Layer 8 of a small transformer language model trained on English Wikipedia (11 layers, counted from 0, width 128).
Take only the direct path to the model's output, skipping the later layers: a vector added to the residual stream pushes a token's score in proportion to its dot product with that token's output vector.

Output vectors of the tokens that the questions are about. A number n stands for (n - 500) times 0.003.
"ban": 369 426 739 652 394 472 490 460 608 443 583 756 507 626 467 452 500 302 576 354 443 339 507 580 293 661 686 577 622 546 509 369 513 534 510 743 619 573 454 658 428 466 559 351 344 517 377 553 538 163 404 600 454 295 373 467 519 538 510 400 473 567 571 528 481 392 471 491 580 557 663 386 357 500 318 347 371 528 667 407 494 665 439 667 598 522 396 458 556 444 629 583 476 436 447 448 536 493 582 469 537 403 323 556 490 576 510 257 392 312 497 606 387 445 557 489 531 503 657 500 675 609 481 454 681 607 706 485
"和": 632 576 503 554 708 505 538 612 472 445 641 673 562 460 491 533 547 484 472 309 384 521 428 547 460 436 538 586 451 500 474 419 647 383 324 539 589 532 545 640 413 569 382 435 409 579 467 558 621 418 459 477 497 473 679 410 443 524 559 452 533 605 483 476 473 543 634 465 418 352 664 605 412 542 521 367 563 524 637 668 473 464 393 451 553 559 497 366 353 663 427 326 626 401 466 541 512 334 420 436 763 313 600 445 630 540 407 197 424 512 341 485 513 459 497 585 542 607 417 611 397 374 468 505 620 521 442 340
"-": 374 432 540 315 495 564 481 553 440 688 591 546 356 567 352 398 509 639 400 570 524 415 484 468 505 457 522 362 459 521 495 510 419 492 330 414 484 553 321 372 562 505 421 515 537 553 338 495 491 485 608 463 604 565 325 518 426 519 415 454 347 420 616 420 495 410 515 641 533 411 353 480 632 445 521 655 714 505 556 509 510 575 474 492 428 402 373 583 576 503 608 537 428 680 429 414 413 459 438 518 382 488 453 529 502 444 503 506 377 434 510 535 364 430 411 462 491 578 385 510 442 530 546 531 563 449 516 491
"É": 639 503 443 373 510 607 435 575 597 360 516 623 457 565 497 489 504 401 543 461 509 669 349 550 500 658 513 533 596 473 494 374 586 424 328 701 610 597 436 348 586 603 421 325 302 683 556 322 697 372 484 467 597 434 433 513 651 592 604 427 470 691 737 537 330 494 411 188 503 596 353 457 296 346 620 423 687 580 394 546 534 536 573 540 648 531 687 355 511 782 412 401 547 533 423 529 500 500 491 748 653 407 603 593 619 509 415 380 650 475 497 503 597 419 500 436 515 487 432 460 669 442 504 369 548 639 462 470
"•": 418 370 603 367 481 314 750 503 626 437 389 557 527 482 531 539 500 626 666 449 482 503 293 358 497 555 497 563 493 601 509 503 406 531 439 560 435 521 543 401 615 503 727 589 808 640 668 356 658 381 509 356 618 504 561 568 538 544 423 509 662 553 512 509 610 616 584 515 740 473 615 413 386 576 526 620 476 659 384 684 577 589 356 382 524 635 298 284 557 597 460 463 544 437 456 441 487 620 418 560 651 446 482 470 509 565 388 361 387 412 515 454 531 625 577 627 600 509 385 651 445 528 315 392 420 540 486 596
"Species": 460 275 572 153 740 406 394 528 616 574 243 903 574 717 545 670 481 304 904 253 473 949 431 407 383 661 538 796 615 818 668 600 685 25 555 495 506 49 462 355 210 631 757 366 383 606 561 186 662 579 484 266 469 500 375 528 393 653 383 523 571 672 407 704 220 580 473 394 500 335 388 573 243 340 495 421 707 756 494 559 650 500 220 506 572 664 460 181 509 601 177 381 510 538 147 367 404 344 459 552 793 298 699 465 634 869 522 262 479 421 98 500 781 819 612 385 572 667 320 483 358 472 256 573 345 567 669 802
" Total": 473 362 416 728 383 431 475 247 550 367 430 572 298 468 551 525 549 557 592 309 394 808 514 380 414 374 617 581 551 463 443 527 611 483 362 475 599 497 554 542 473 609 349 513 409 557 497 623 399 392 640 399 447 450 528 460 610 443 443 642 639 461 457 544 642 426 591 732 663 210 476 470 518 414 478 601 474 736 446 520 461 757 578 383 622 380 590 489 444 560 480 568 461 511 399 500 568 522 384 483 638 457 553 491 545 558 678 480 500 558 763 511 569 426 714 377 596 440 490 677 515 603 642 538 717 261 384 657
" assist": 661 458 497 429 630 605 549 339 614 494 633 650 527 527 572 495 333 541 507 397 396 339 465 353 538 392 452 607 638 549 561 346 570 487 555 423 601 482 386 593 435 718 646 324 455 656 567 478 615 456 614 542 509 521 697 370 507 647 438 440 562 530 460 462 354 479 696 506 715 447 606 503 591 448 626 620 530 695 547 420 366 556 451 721 451 453 481 730 338 478 451 543 380 447 541 563 433 460 494 656 599 379 390 401 452 488 640 430 663 595 494 384 520 506 479 372 701 596 535 591 709 466 407 251 477 549 478 432
"Á": 491 500 577 381 456 414 379 547 568 385 488 443 507 649 422 490 517 311 386 465 440 578 387 439 573 629 566 665 732 660 428 421 584 437 413 533 684 571 435 420 381 603 366 406 332 551 543 376 665 479 414 514 475 440 494 657 601 564 659 458 503 538 506 450 340 520 491 326 453 508 452 542 424 415 621 452 535 646 299 632 506 533 555 567 570 461 529 340 530 753 355 484 537 510 606 510 516 369 468 707 683 590 521 392 682 457 470 300 531 426 449 538 639 489 511 500 667 503 486 638 454 273 364 451 582 607 511 663
"ford": 352 475 478 607 492 607 496 535 461 657 768 424 552 680 643 797 389 492 470 634 447 396 569 455 283 707 657 438 826 390 259 590 455 584 546 362 562 382 726 803 525 508 260 500 401 603 414 496 518 460 638 784 518 325 367 335 585 720 539 368 443 454 264 640 489 485 477 436 456 504 786 707 478 438 526 541 404 593 273 523 473 535 606 410 594 537 436 450 288 576 480 405 702 406 467 397 347 657 442 662 566 373 531 367 530 519 532 355 836 349 235 318 489 649 357 581 700 468 541 612 639 535 409 466 661 390 479 533
"ć": 655 472 467 649 440 460 645 511 490 597 606 717 357 634 372 327 512 386 690 510 497 586 351 518 557 451 613 605 473 559 543 556 537 482 379 737 582 561 565 588 429 561 618 686 496 422 631 554 668 496 455 503 355 357 649 257 484 427 563 396 561 628 569 381 527 402 740 256 507 547 628 457 455 385 309 470 483 708 564 615 527 556 490 755 720 473 541 351 286 725 349 523 475 568 666 512 542 409 432 573 612 490 297 425 595 429 581 626 477 411 652 307 618 734 449 676 611 549 641 579 363 433 382 552 359 722 657 694
"←": 625 383 428 484 643 465 491 390 435 396 754 778 612 461 690 438 445 543 558 470 386 656 365 296 360 504 520 717 665 710 535 520 601 591 196 662 440 500 594 436 515 671 710 406 461 644 745 273 690 545 659 395 649 423 550 827 597 357 508 546 533 726 400 588 287 606 726 531 764 492 591 426 387 646 318 291 412 636 459 658 630 422 466 458 443 516 346 379 514 702 357 307 724 370 234 282 377 430 373 374 753 560 747 423 689 524 344 403 535 411 433 500 548 387 727 416 553 586 422 371 437 455 430 536 470 485 748 568
" &": 562 413 377 550 570 496 512 513 415 537 482 602 515 481 484 566 394 528 424 432 485 631 581 583 477 484 428 494 532 469 375 585 426 407 480 486 370 448 642 456 496 441 476 358 286 473 474 438 424 697 574 494 557 515 504 448 419 627 420 452 492 435 365 506 554 455 498 626 481 496 425 514 550 518 698 543 461 550 516 445 554 406 366 530 484 568 532 517 375 408 491 429 619 520 578 546 536 522 393 491 483 489 504 324 455 560 495 652 500 397 511 490 559 479 442 593 442 650 410 427 537 534 624 567 435 515 472 430

Output weights of attention head 2. The head adds the sum of these rows, row i times number i of z. A number n stands for (n - 500) times 0.00078.
o0: 458 325 530 506 473 503 267 503 470 282 598 584 405 594 595 529 355 449 446 629 270 281 494 550 549 440 643 503 507 728 498 333 433 608 602 486 469 290 793 430 578 535 468 379 572 799 533 275 582 461 359 552 513 770 386 458 560 360 528 537 598 466 555 427 646 383 428 430 472 437 646 523 443 604 460 504 566 451 553 439 637 564 520 481 469 237 480 505 389 357 660 538 410 282 429 451 625 629 429 597 737 386 504 355 659 595 166 405 423 771 559 755 385 359 456 571 388 374 340 301 464 712 477 317 468 413 499 547
o1: 663 276 631 467 622 443 321 579 357 528 557 453 459 554 300 589 421 363 670 384 599 711 574 693 712 300 703 510 542 446 550 811 682 622 545 466 287 479 342 724 760 411 451 481 432 430 643 477 554 563 517 348 523 393 626 400 269 839 582 120 490 351 491 531 640 498 400 553 407 494 255 596 491 594 605 333 331 493 648 382 663 597 471 532 610 531 513 579 275 401 580 571 483 606 608 576 682 610 359 471 600 592 386 652 481 569 405 733 498 355 281 484 226 466 330 473 517 447 620 287 608 404 484 574 578 495 411 414
o2: 412 371 547 436 424 586 499 610 449 510 485 533 619 479 540 490 355 498 539 447 486 642 643 477 728 485 576 376 457 540 619 411 472 671 466 437 343 402 619 743 629 419 469 691 546 488 372 467 655 511 498 502 483 671 516 567 278 874 552 243 556 299 515 547 479 529 271 562 461 512 399 457 314 659 798 576 605 657 491 457 624 423 424 698 491 632 548 533 271 360 570 430 360 664 490 485 636 460 532 451 499 379 349 431 577 638 340 646 345 609 470 502 470 347 362 495 576 381 307 489 312 526 456 519 465 395 462 540
o3: 562 283 512 439 548 610 462 439 421 621 654 511 470 403 417 234 368 620 501 344 572 494 419 548 480 536 783 305 349 324 668 572 678 550 511 467 443 440 315 412 540 514 465 614 681 448 422 670 597 240 549 594 638 596 542 316 350 639 441 74 493 372 399 657 584 331 318 394 509 196 283 579 240 532 680 449 564 611 409 487 599 601 480 535 349 320 418 492 466 344 690 452 453 514 505 490 688 295 414 477 522 469 433 715 298 467 409 655 482 395 578 289 352 545 306 559 518 337 453 605 357 486 711 437 477 539 598 518
o4: 807 416 388 442 667 665 478 619 455 263 401 486 548 573 502 631 349 485 657 443 703 619 460 512 420 643 501 397 581 585 577 467 555 455 450 515 671 462 427 533 269 559 665 351 312 606 499 436 496 373 425 480 323 325 347 580 469 656 453 546 188 531 516 667 631 553 401 391 609 428 484 631 490 496 253 493 449 716 409 393 416 409 702 553 399 553 501 306 496 285 454 485 436 417 649 377 500 380 591 465 645 644 426 468 658 600 399 657 474 540 353 371 589 476 487 430 460 408 530 507 678 437 532 455 673 522 563 537
o5: 513 686 594 446 323 455 395 497 471 510 418 517 746 588 475 385 721 557 547 553 394 523 536 636 297 298 707 628 613 422 478 485 609 275 372 541 483 472 740 924 504 626 451 243 430 443 418 494 370 426 375 481 438 279 641 464 528 608 651 300 554 716 297 446 624 573 716 468 424 597 299 454 453 641 328 390 504 483 518 587 572 482 658 636 777 588 584 414 445 563 316 471 521 745 511 471 434 318 402 374 600 434 569 543 593 678 451 589 532 411 499 307 442 714 739 467 425 522 581 554 529 529 508 485 678 700 329 477
o6: 463 468 476 366 486 575 421 493 335 734 593 531 374 406 508 625 313 574 507 451 485 596 391 641 403 650 737 674 473 393 564 658 587 595 300 467 466 680 444 490 452 539 230 582 267 397 501 359 334 682 605 463 567 605 461 544 417 463 515 465 239 342 457 568 533 387 397 520 494 321 527 616 470 558 504 664 441 484 724 387 577 553 357 393 540 569 322 520 483 489 466 649 753 522 385 590 324 517 385 456 603 439 591 623 462 527 637 904 502 786 397 515 415 606 638 401 405 707 342 405 496 576 701 645 484 89 624 425
o7: 368 458 481 625 563 383 554 507 547 417 455 324 428 320 677 452 381 338 594 635 458 648 686 433 572 439 404 541 633 462 593 280 420 870 647 663 611 653 546 374 557 533 552 658 594 367 515 619 522 544 533 410 447 323 305 732 795 271 481 617 406 662 460 618 414 625 408 337 387 407 572 584 410 104 450 355 69 618 477 406 502 507 571 450 336 421 580 423 655 515 592 426 548 175 386 256 528 571 396 385 500 565 605 570 583 565 520 449 649 509 636 507 644 438 489 508 369 496 701 675 541 582 261 534 631 351 798 786
o8: 577 495 502 495 722 555 778 462 669 428 486 524 443 499 467 384 735 522 629 644 494 484 482 400 522 477 570 528 413 524 396 432 437 599 450 488 584 563 774 513 624 563 415 426 355 590 264 497 554 460 397 440 407 353 587 549 388 692 591 262 649 415 292 496 285 578 393 661 332 559 438 287 436 413 250 488 645 375 485 644 345 569 385 625 593 363 322 557 538 230 529 602 319 545 589 324 558 527 337 502 558 697 284 527 546 422 359 379 424 354 502 546 376 408 450 492 590 373 555 566 368 363 531 441 445 561 629 695
o9: 411 286 732 378 486 444 488 530 337 384 445 643 469 543 566 455 357 364 612 432 493 404 627 433 634 663 461 472 434 438 598 599 587 643 361 366 408 312 280 591 715 286 449 540 660 521 428 608 557 522 609 498 574 763 648 438 475 470 523 250 439 542 436 569 478 585 288 504 490 624 546 513 302 671 807 729 749 485 469 502 644 454 450 579 384 625 556 573 390 477 524 426 331 522 456 698 657 442 346 616 507 431 408 581 500 399 603 400 477 548 333 604 411 561 543 569 504 565 513 368 426 487 519 433 339 591 522 250
o10: 366 441 623 545 703 448 533 618 536 695 700 540 458 557 424 629 909 404 762 402 288 589 348 557 423 490 215 413 351 488 731 194 362 220 506 578 393 543 443 665 539 286 677 447 522 492 392 521 684 422 528 436 458 175 616 666 602 720 416 313 666 502 551 622 558 538 483 396 401 480 474 536 547 577 550 329 489 377 430 359 462 419 539 810 617 565 310 499 540 489 304 457 524 478 415 394 521 409 441 288 364 763 434 657 444 611 277 421 319 278 597 421 646 704 432 549 544 583 381 904 617 350 442 580 237 700 508 339
o11: 509 360 659 522 461 546 635 395 481 413 510 468 496 751 728 514 488 429 521 410 457 474 410 359 488 656 338 588 589 551 459 464 453 584 445 585 578 310 527 325 456 731 700 705 668 502 602 413 386 542 501 528 508 532 546 531 594 479 338 915 554 665 515 451 492 591 472 564 587 403 672 436 677 310 531 413 533 567 516 640 386 604 647 438 388 393 326 328 661 633 432 331 494 549 460 430 462 621 475 603 618 541 649 506 713 404 369 405 342 481 533 572 608 677 496 316 581 477 574 514 486 590 451 519 592 607 656 593
o12: 659 349 452 401 463 727 338 526 389 525 415 518 427 295 533 574 353 510 626 470 286 542 429 588 413 696 727 490 513 453 630 278 638 428 560 678 360 534 250 646 627 573 497 379 574 421 588 609 615 432 517 426 501 409 513 424 263 571 578 334 292 410 486 604 470 388 340 202 480 500 529 725 251 449 514 463 445 474 409 129 669 506 444 472 549 661 602 624 432 595 580 372 473 529 556 751 467 370 489 479 425 447 545 753 384 568 152 714 572 555 379 649 641 470 359 635 455 433 360 462 756 512 364 423 409 135 643 395
o13: 422 285 544 596 599 552 380 372 582 431 613 604 502 428 602 684 707 529 538 428 485 154 332 633 530 599 269 598 666 621 546 500 460 418 547 545 757 299 378 513 422 548 341 350 355 493 670 548 340 485 302 511 364 678 623 223 366 688 673 688 368 391 502 628 731 350 302 533 406 564 651 627 640 355 715 539 415 449 553 472 491 554 567 559 652 231 436 571 433 715 362 391 441 419 438 343 375 611 401 651 524 546 274 690 380 326 488 440 464 455 631 503 625 422 513 513 808 383 457 688 385 564 515 440 379 589 315 422
o14: 484 445 637 461 436 319 43 565 608 523 460 754 441 380 280 601 653 443 532 610 460 467 451 627 338 643 702 490 357 503 487 439 715 248 463 437 473 566 546 550 362 488 547 429 504 595 441 338 640 264 392 468 320 514 551 465 487 401 766 371 504 536 512 517 586 398 546 465 695 340 551 464 499 594 655 412 674 540 375 525 554 531 530 690 533 552 358 453 425 695 730 591 409 612 399 569 548 408 398 272 356 524 561 401 570 638 465 432 547 527 510 370 533 567 565 733 532 565 442 366 537 384 343 542 616 309 372 537
o15: 270 434 446 530 525 515 532 302 670 382 514 501 442 674 506 431 529 715 585 522 625 379 496 553 508 411 484 442 528 701 269 474 511 578 718 531 484 605 715 232 319 543 226 514 571 613 502 277 438 423 481 463 437 484 295 551 584 346 538 495 359 559 615 238 392 515 539 589 672 598 432 527 537 622 364 582 595 613 445 75 531 650 445 421 593 341 438 710 627 624 496 568 668 200 513 592 338 590 702 445 558 603 405 434 714 455 429 414 395 465 480 253 383 461 519 544 531 467 669 226 424 631 499 367 608 521 464 689
o16: 506 304 470 432 496 555 437 621 359 700 449 471 295 510 215 365 412 524 458 378 350 626 651 660 654 464 754 492 373 573 426 461 589 524 623 400 451 461 442 697 434 643 381 599 426 346 386 414 413 414 508 427 489 446 523 460 314 272 526 335 512 637 600 133 415 663 357 300 552 405 430 699 539 603 661 548 372 432 603 482 484 455 281 614 395 310 653 432 536 538 624 503 536 585 435 727 386 227 392 670 531 582 352 782 502 507 620 674 456 588 487 718 638 650 522 647 425 468 542 601 568 488 565 481 408 360 396 424
o17: 568 527 590 560 298 533 429 618 540 541 395 698 582 537 577 216 447 325 401 321 466 511 523 584 670 360 621 620 542 644 528 277 456 466 449 641 539 630 456 620 503 705 675 756 498 241 622 357 538 709 336 424 449 575 520 368 469 603 430 587 536 436 352 417 574 457 325 657 535 449 576 629 603 369 447 312 523 512 536 536 199 370 451 659 409 576 636 390 513 674 668 427 429 544 297 396 481 684 434 591 451 603 448 430 628 437 677 520 434 610 514 665 656 572 350 373 701 545 586 555 443 426 366 597 773 523 543 552
o18: 565 690 437 559 648 496 636 230 580 500 525 531 629 548 356 500 574 319 523 197 515 444 417 291 573 436 438 391 399 593 430 507 601 367 550 370 857 391 587 308 322 655 493 447 351 441 446 438 580 450 461 685 427 730 443 375 649 577 424 752 573 474 360 645 635 475 320 426 381 332 389 406 345 484 469 319 367 466 545 398 468 477 505 601 396 460 575 485 391 453 481 541 547 224 263 513 478 666 366 576 550 519 702 522 412 518 410 461 359 873 672 475 676 603 513 286 359 446 516 500 529 586 560 426 380 406 407 537
o19: 605 452 622 477 632 505 649 491 573 324 505 331 515 652 690 480 614 438 462 459 687 359 674 270 382 423 468 432 710 645 532 360 457 677 375 529 472 541 724 512 565 676 595 487 358 516 387 557 534 446 514 622 538 428 372 326 544 648 419 468 460 509 356 538 328 356 573 367 550 597 593 670 576 436 466 431 522 567 320 316 305 659 621 629 419 328 699 623 430 365 417 402 433 455 480 572 716 441 568 769 745 557 484 582 592 414 553 77 570 575 458 583 665 309 437 447 438 284 557 375 513 566 405 455 506 512 492 441
o20: 431 357 384 409 484 677 738 693 603 521 602 489 555 499 384 431 565 614 510 631 545 395 483 277 623 411 289 605 470 699 669 316 593 521 385 663 410 499 529 382 507 534 524 303 601 539 659 413 407 511 567 592 389 455 540 591 551 441 411 546 581 388 427 431 471 822 542 615 626 657 475 503 491 509 476 405 684 423 471 448 339 717 404 483 513 578 397 611 673 580 375 617 534 401 545 462 512 622 397 656 650 658 404 348 486 486 443 408 455 524 552 472 465 406 450 477 519 624 481 537 545 578 511 505 410 403 478 527
o21: 425 488 595 612 570 360 623 467 559 522 366 630 501 561 511 279 567 442 315 507 525 614 605 749 514 507 342 481 540 543 595 670 590 359 571 570 426 434 257 500 500 475 392 543 428 382 506 638 446 583 429 515 411 293 495 563 571 636 392 393 361 399 326 662 554 438 591 545 354 349 452 747 358 461 478 441 528 626 330 358 311 575 523 571 583 407 548 504 368 652 323 430 439 503 461 583 429 630 464 506 374 800 582 616 641 409 457 584 325 282 423 437 465 417 583 277 514 361 614 506 239 406 444 474 537 780 533 304
o22: 645 400 493 535 266 461 494 273 706 426 395 556 502 480 615 492 473 626 428 395 339 452 531 717 454 337 568 724 529 482 463 433 770 385 549 907 504 394 685 977 649 502 415 295 581 470 316 679 351 507 520 560 539 514 365 471 251 657 795 386 477 322 622 588 629 547 674 610 271 538 578 537 285 388 425 498 396 394 326 396 422 381 559 545 626 543 356 609 526 549 251 513 401 750 448 623 490 464 678 443 768 486 582 729 479 429 372 536 597 641 516 324 692 657 267 442 509 490 393 203 589 762 590 558 322 611 530 477
o23: 501 545 333 419 557 745 577 534 441 704 552 517 412 389 767 492 771 382 383 699 648 524 521 445 692 450 418 487 671 374 434 538 317 583 590 511 412 361 394 522 664 499 681 666 457 363 346 565 478 569 669 519 601 163 568 646 613 357 424 601 601 542 323 669 476 550 644 575 510 279 408 559 517 489 227 360 770 503 572 480 467 580 501 494 474 347 357 505 370 592 343 664 414 532 358 621 326 487 471 516 357 443 410 658 440 512 782 648 460 445 416 401 660 380 546 326 474 558 389 611 584 477 492 611 481 490 454 758
o24: 541 703 713 515 605 336 513 348 656 435 540 487 610 497 511 434 708 658 499 782 439 620 570 509 415 490 357 438 591 612 400 473 341 557 579 676 546 413 600 574 351 462 406 342 412 411 500 367 491 480 536 497 602 485 672 655 682 195 527 541 615 580 497 272 437 645 779 655 601 529 514 519 576 393 420 399 619 538 330 539 339 656 526 544 367 552 398 418 655 596 465 495 478 659 237 490 547 452 549 344 732 550 570 595 579 492 583 469 568 481 449 535 627 501 538 515 721 429 688 490 402 530 292 502 616 674 561 563
o25: 565 330 547 744 426 458 449 494 589 616 390 619 524 467 618 549 568 570 362 440 283 664 460 531 548 499 500 730 779 354 557 627 348 582 337 501 449 509 321 654 596 424 660 585 471 371 594 601 472 695 713 599 589 868 612 682 347 839 324 603 503 523 336 637 545 529 445 634 385 544 355 655 656 413 675 323 510 236 464 593 395 449 591 575 424 633 612 513 467 418 336 466 417 573 567 425 597 766 355 340 827 673 466 873 346 498 436 641 527 555 559 279 516 404 294 449 559 482 663 585 456 765 743 529 288 604 405 459
o26: 484 145 635 472 452 284 696 760 577 640 435 445 590 531 621 390 643 511 570 502 525 610 476 694 789 333 390 633 350 272 423 644 580 530 589 587 190 519 774 506 676 439 673 649 584 196 763 570 553 648 798 213 601 600 477 565 543 687 217 356 754 444 348 410 487 642 359 652 497 517 426 490 673 381 596 244 486 481 365 563 611 516 472 538 379 414 585 800 545 218 423 461 576 246 607 479 701 719 497 440 646 576 541 617 466 346 493 507 282 258 543 552 662 547 255 494 472 533 329 733 571 672 678 804 516 551 396 484
o27: 482 304 564 505 631 424 573 514 393 427 432 403 601 377 523 736 474 549 608 537 784 504 584 654 524 498 593 386 583 415 201 635 400 475 664 499 166 176 535 596 600 630 539 486 444 810 481 489 565 387 709 614 551 503 326 427 296 545 312 320 524 537 444 487 778 250 584 657 585 478 565 688 635 478 412 582 482 453 475 413 476 503 598 404 532 400 486 682 507 456 396 622 412 327 461 763 644 586 400 488 813 517 528 643 492 597 433 444 518 505 500 630 642 573 434 528 510 514 523 338 700 688 417 350 433 316 586 491
o28: 350 500 807 356 749 340 471 608 628 402 575 614 372 580 734 590 285 356 464 672 652 402 427 602 614 669 361 548 568 608 441 446 305 507 728 298 399 656 683 475 595 543 453 407 406 470 555 551 415 620 633 447 512 624 584 414 380 422 476 425 495 504 528 671 400 480 641 469 398 446 568 531 735 511 540 587 541 374 280 387 686 825 459 369 362 423 450 547 396 427 539 379 604 376 733 619 414 467 519 617 562 533 414 569 400 750 599 357 461 257 428 472 401 462 461 438 530 292 546 487 603 631 382 525 422 304 503 666
o29: 815 513 824 394 672 475 608 369 584 511 657 649 535 493 451 449 460 503 687 308 533 491 595 568 510 644 512 274 500 339 479 423 381 473 675 354 271 483 488 685 532 412 426 433 410 659 437 672 570 639 459 314 599 822 589 468 265 754 583 157 575 355 531 566 634 415 401 381 190 642 409 334 674 619 497 686 453 375 611 372 529 626 564 606 412 499 336 500 534 378 491 446 455 420 556 497 596 311 577 695 602 425 442 647 365 550 255 566 478 427 504 451 296 410 350 552 382 474 459 441 574 504 398 429 406 474 540 432
o30: 698 512 470 444 305 611 307 444 477 371 290 604 605 571 552 528 533 381 561 545 556 489 525 521 551 472 577 394 409 492 234 432 542 407 553 424 470 388 775 470 559 483 567 373 482 678 495 243 512 380 523 448 619 580 455 564 271 543 514 421 533 336 341 453 668 489 552 460 625 432 619 584 553 631 536 587 641 648 440 280 533 609 450 456 591 691 353 444 564 411 590 597 648 303 510 604 499 418 633 597 358 350 517 381 473 687 537 605 607 663 559 469 440 435 475 578 488 577 423 322 416 527 443 587 636 629 519 507
o31: 494 379 540 697 694 636 444 469 608 364 627 399 401 543 596 818 391 425 780 322 477 524 601 399 773 426 366 582 561 487 394 554 531 427 641 372 471 473 546 464 542 583 543 526 317 466 674 353 456 641 420 662 313 545 583 482 448 148 498 746 466 294 298 607 493 604 205 373 556 532 506 451 770 578 482 611 344 444 771 373 489 744 493 421 429 507 465 850 402 363 442 370 608 281 463 620 396 410 475 453 498 475 479 530 507 461 559 659 382 632 452 499 793 433 440 509 545 430 333 618 652 496 412 567 521 175 538 675

Each question shows a token from some text and the vector z that the head gathered there. A number n stands for (n - 500) times 0.0083.

"ga": 562 518 578 487 420 534 489 386 480 460 567 595 464 565 619 535 470 511 411 479 541 561 394 515 509 474 512 471 497 482 495 469
Which two tokens does it push up most, strongest first? "•", "-"

" |": 435 452 547 396 450 399 551 627 516 500 548 586 423 455 398 414 480 556 527 461 557 469 461 537 485 603 667 466 472 419 389 544
Which three tokens does it push up most, strongest first? "←", "•", " Total"

"n": 492 517 485 432 365 525 512 504 595 430 510 578 462 497 520 502 432 528 531 452 528 493 542 552 470 426 419 498 451 438 501 538
Which three tokens does it push up most, strongest first? "←", " Total", "ć"

"ver": 524 587 535 442 526 473 546 468 569 436 484 468 578 524 519 487 345 504 464 574 546 524 511 447 431 599 432 424 540 420 543 494
Pushed up most: "ford"

" (19": 487 483 462 543 482 609 479 442 577 543 545 382 423 471 472 462 462 611 700 492 454 506 587 316 501 498 457 409 415 454 453 414
Which two tokens does it push up most, strongest first? "和", "ć"

" M": 551 513 535 495 454 580 508 483 583 536 517 433 451 471 555 520 531 483 443 474 477 466 413 526 463 466 420 474 493 442 449 512
Pushed up most: "-"

"up": 624 567 460 552 470 512 482 545 486 477 502 504 499 509 577 555 508 500 542 528 519 480 540 484 436 424 444 490 469 470 495 582
Pushed up most: "ban"

")": 558 528 535 478 541 465 209 384 620 659 670 623 453 586 469 506 415 608 598 646 504 596 488 373 441 541 436 359 565 546 342 383
Pushed up most: "Á"

" became": 464 521 448 537 533 493 459 497 529 568 522 462 563 518 536 478 412 503 596 552 492 501 543 370 471 480 492 479 449 471 431 466
Which three tokens does it push up most, strongest first? "É", "ban", "和"

"k": 590 493 493 497 538 514 375 539 522 541 373 486 648 610 446 510 577 569 402 755 445 633 601 695 459 440 458 618 537 587 442 621
Which three tokens does it push up most, strongest first? "ford", " assist", "ban"

" Mo": 504 586 522 458 487 457 578 477 557 450 469 470 553 536 533 488 405 510 502 551 522 509 523 480 431 565 441 462 517 435 527 529
Which two tokens does it push up most, strongest first? "ford", " &"

":": 474 562 567 492 466 545 510 541 575 544 386 512 459 537 525 451 414 561 447 564 456 465 529 470 456 479 496 414 520 395 491 539
Pushed down most: "Species"

"ur": 468 454 361 537 502 468 467 481 426 498 541 527 524 581 468 490 493 501 587 524 486 462 544 405 477 498 497 527 477 508 475 468
Pushed up most: "É"

" Women": 600 467 505 597 567 498 492 603 470 471 646 498 589 604 469 510 596 547 564 548 562 457 569 510 398 485 458 447 464 542 492 538
Which three tokens does it push up most, strongest first? "ban", "É", " assist"

"ed": 555 517 512 560 508 453 447 432 475 495 517 594 457 528 517 575 512 479 510 519 530 408 552 496 405 527 554 555 496 499 608 488
Which two tokens does it push up most, strongest first? "•", " assist"

" in": 469 511 475 521 545 483 572 549 488 506 499 442 502 436 440 585 451 453 548 466 494 520 568 541 437 443 527 531 438 538 526 505
Pushed up most: " &"

"i": 441 515 494 422 493 495 515 447 540 518 517 469 433 505 527 527 499 525 483 520 565 582 517 443 471 476 445 496 461 437 417 523
Pushed up most: "Á"

"c": 513 508 479 520 562 464 466 490 496 536 508 485 472 551 453 556 498 469 565 474 466 477 580 426 422 441 513 519 471 524 532 466
Pushed up most: "ban"

"al": 584 383 432 639 594 381 480 525 359 475 502 511 612 557 488 567 533 514 553 580 477 480 542 349 450 540 484 529 509 523 575 466
Pushed up most: "É"

"o": 474 567 487 588 650 454 418 520 462 552 574 498 482 505 508 525 423 573 545 460 452 543 469 484 503 470 550 381 492 458 553 433
Pushed down most: "ford"

"S": 467 563 432 537 679 489 433 487 486 423 515 400 484 464 462 477 457 530 590 496 467 563 439 377 468 402 528 424 455 514 481 403
Pushed up most: "É"

".": 713 651 455 570 479 437 493 587 567 504 499 480 506 515 548 537 574 465 628 610 548 450 367 492 310 304 606 569 581 520 476 728
Pushed up most: " assist"

" of": 478 521 528 429 498 514 488 535 527 454 492 544 523 450 533 460 448 581 497 542 510 497 537 484 472 444 465 492 457 408 524 516
Pushed up most: "←"

" the": 460 613 428 463 476 529 453 549 545 533 562 518 500 441 498 461 555 468 520 550 480 483 547 524 569 493 479 504 457 448 496 505
Pushed down most: "-"

" take": 451 488 511 477 487 472 463 483 486 513 507 528 573 493 458 504 593 512 540 561 512 516 535 541 512 479 486 581 512 501 518 552
Which three tokens does it push up most, strongest first? " assist", "Species", "ford"

"50": 610 507 498 589 502 575 531 552 642 542 539 353 573 596 525 602 489 687 740 524 477 545 536 384 415 469 434 492 474 381 467 423
Pushed up most: "ban"

"u": 484 590 443 502 463 537 555 472 557 408 500 523 488 482 490 512 445 534 572 461 530 498 509 551 453 485 514 490 455 474 473 598
Pushed up most: " Total"

"ma": 453 577 604 540 413 526 668 560 714 560 395 480 459 389 560 663 390 538 450 532 465 444 438 463 532 485 616 537 528 523 550 677
Pushed down most: "É"

"ation": 627 527 454 579 499 495 499 573 458 489 527 478 563 521 592 579 498 479 523 552 478 490 569 477 457 495 437 537 484 452 515 562
Which two tokens does it push up most, strongest first? "ban", "ford"

"49": 560 564 527 552 596 462 590 466 607 581 578 475 535 583 581 492 546 558 580 480 493 484 470 446 400 519 491 431 404 501 372 490
Pushed up most: "和"

",": 426 535 442 523 505 449 481 528 566 604 561 491 440 598 458 523 466 464 520 451 501 535 572 494 457 519 601 514 529 466 495 556
Which two tokens does it push up most, strongest first? " &", "•"

" T": 507 501 510 525 535 516 543 513 500 511 511 544 461 528 426 530 521 500 510 503 438 435 511 540 447 512 447 514 519 495 517 572
Which three tokens does it push up most, strongest first? "ford", " Total", " assist"

"in": 537 528 512 519 460 442 511 393 476 494 465 574 394 539 440 444 529 552 563 460 470 486 542 531 430 562 453 510 367 425 469 572
Pushed down most: "ban"

"we": 552 442 527 528 590 497 492 524 448 541 507 525 479 546 433 502 508 517 553 527 427 416 575 545 420 525 446 448 455 454 539 498
Pushed up most: "É"

"w": 488 484 441 481 486 520 522 449 520 424 498 605 439 587 450 462 448 443 521 501 420 543 491 571 477 583 405 565 445 483 446 524
Which three tokens does it push up most, strongest first? " Total", "ford", "←"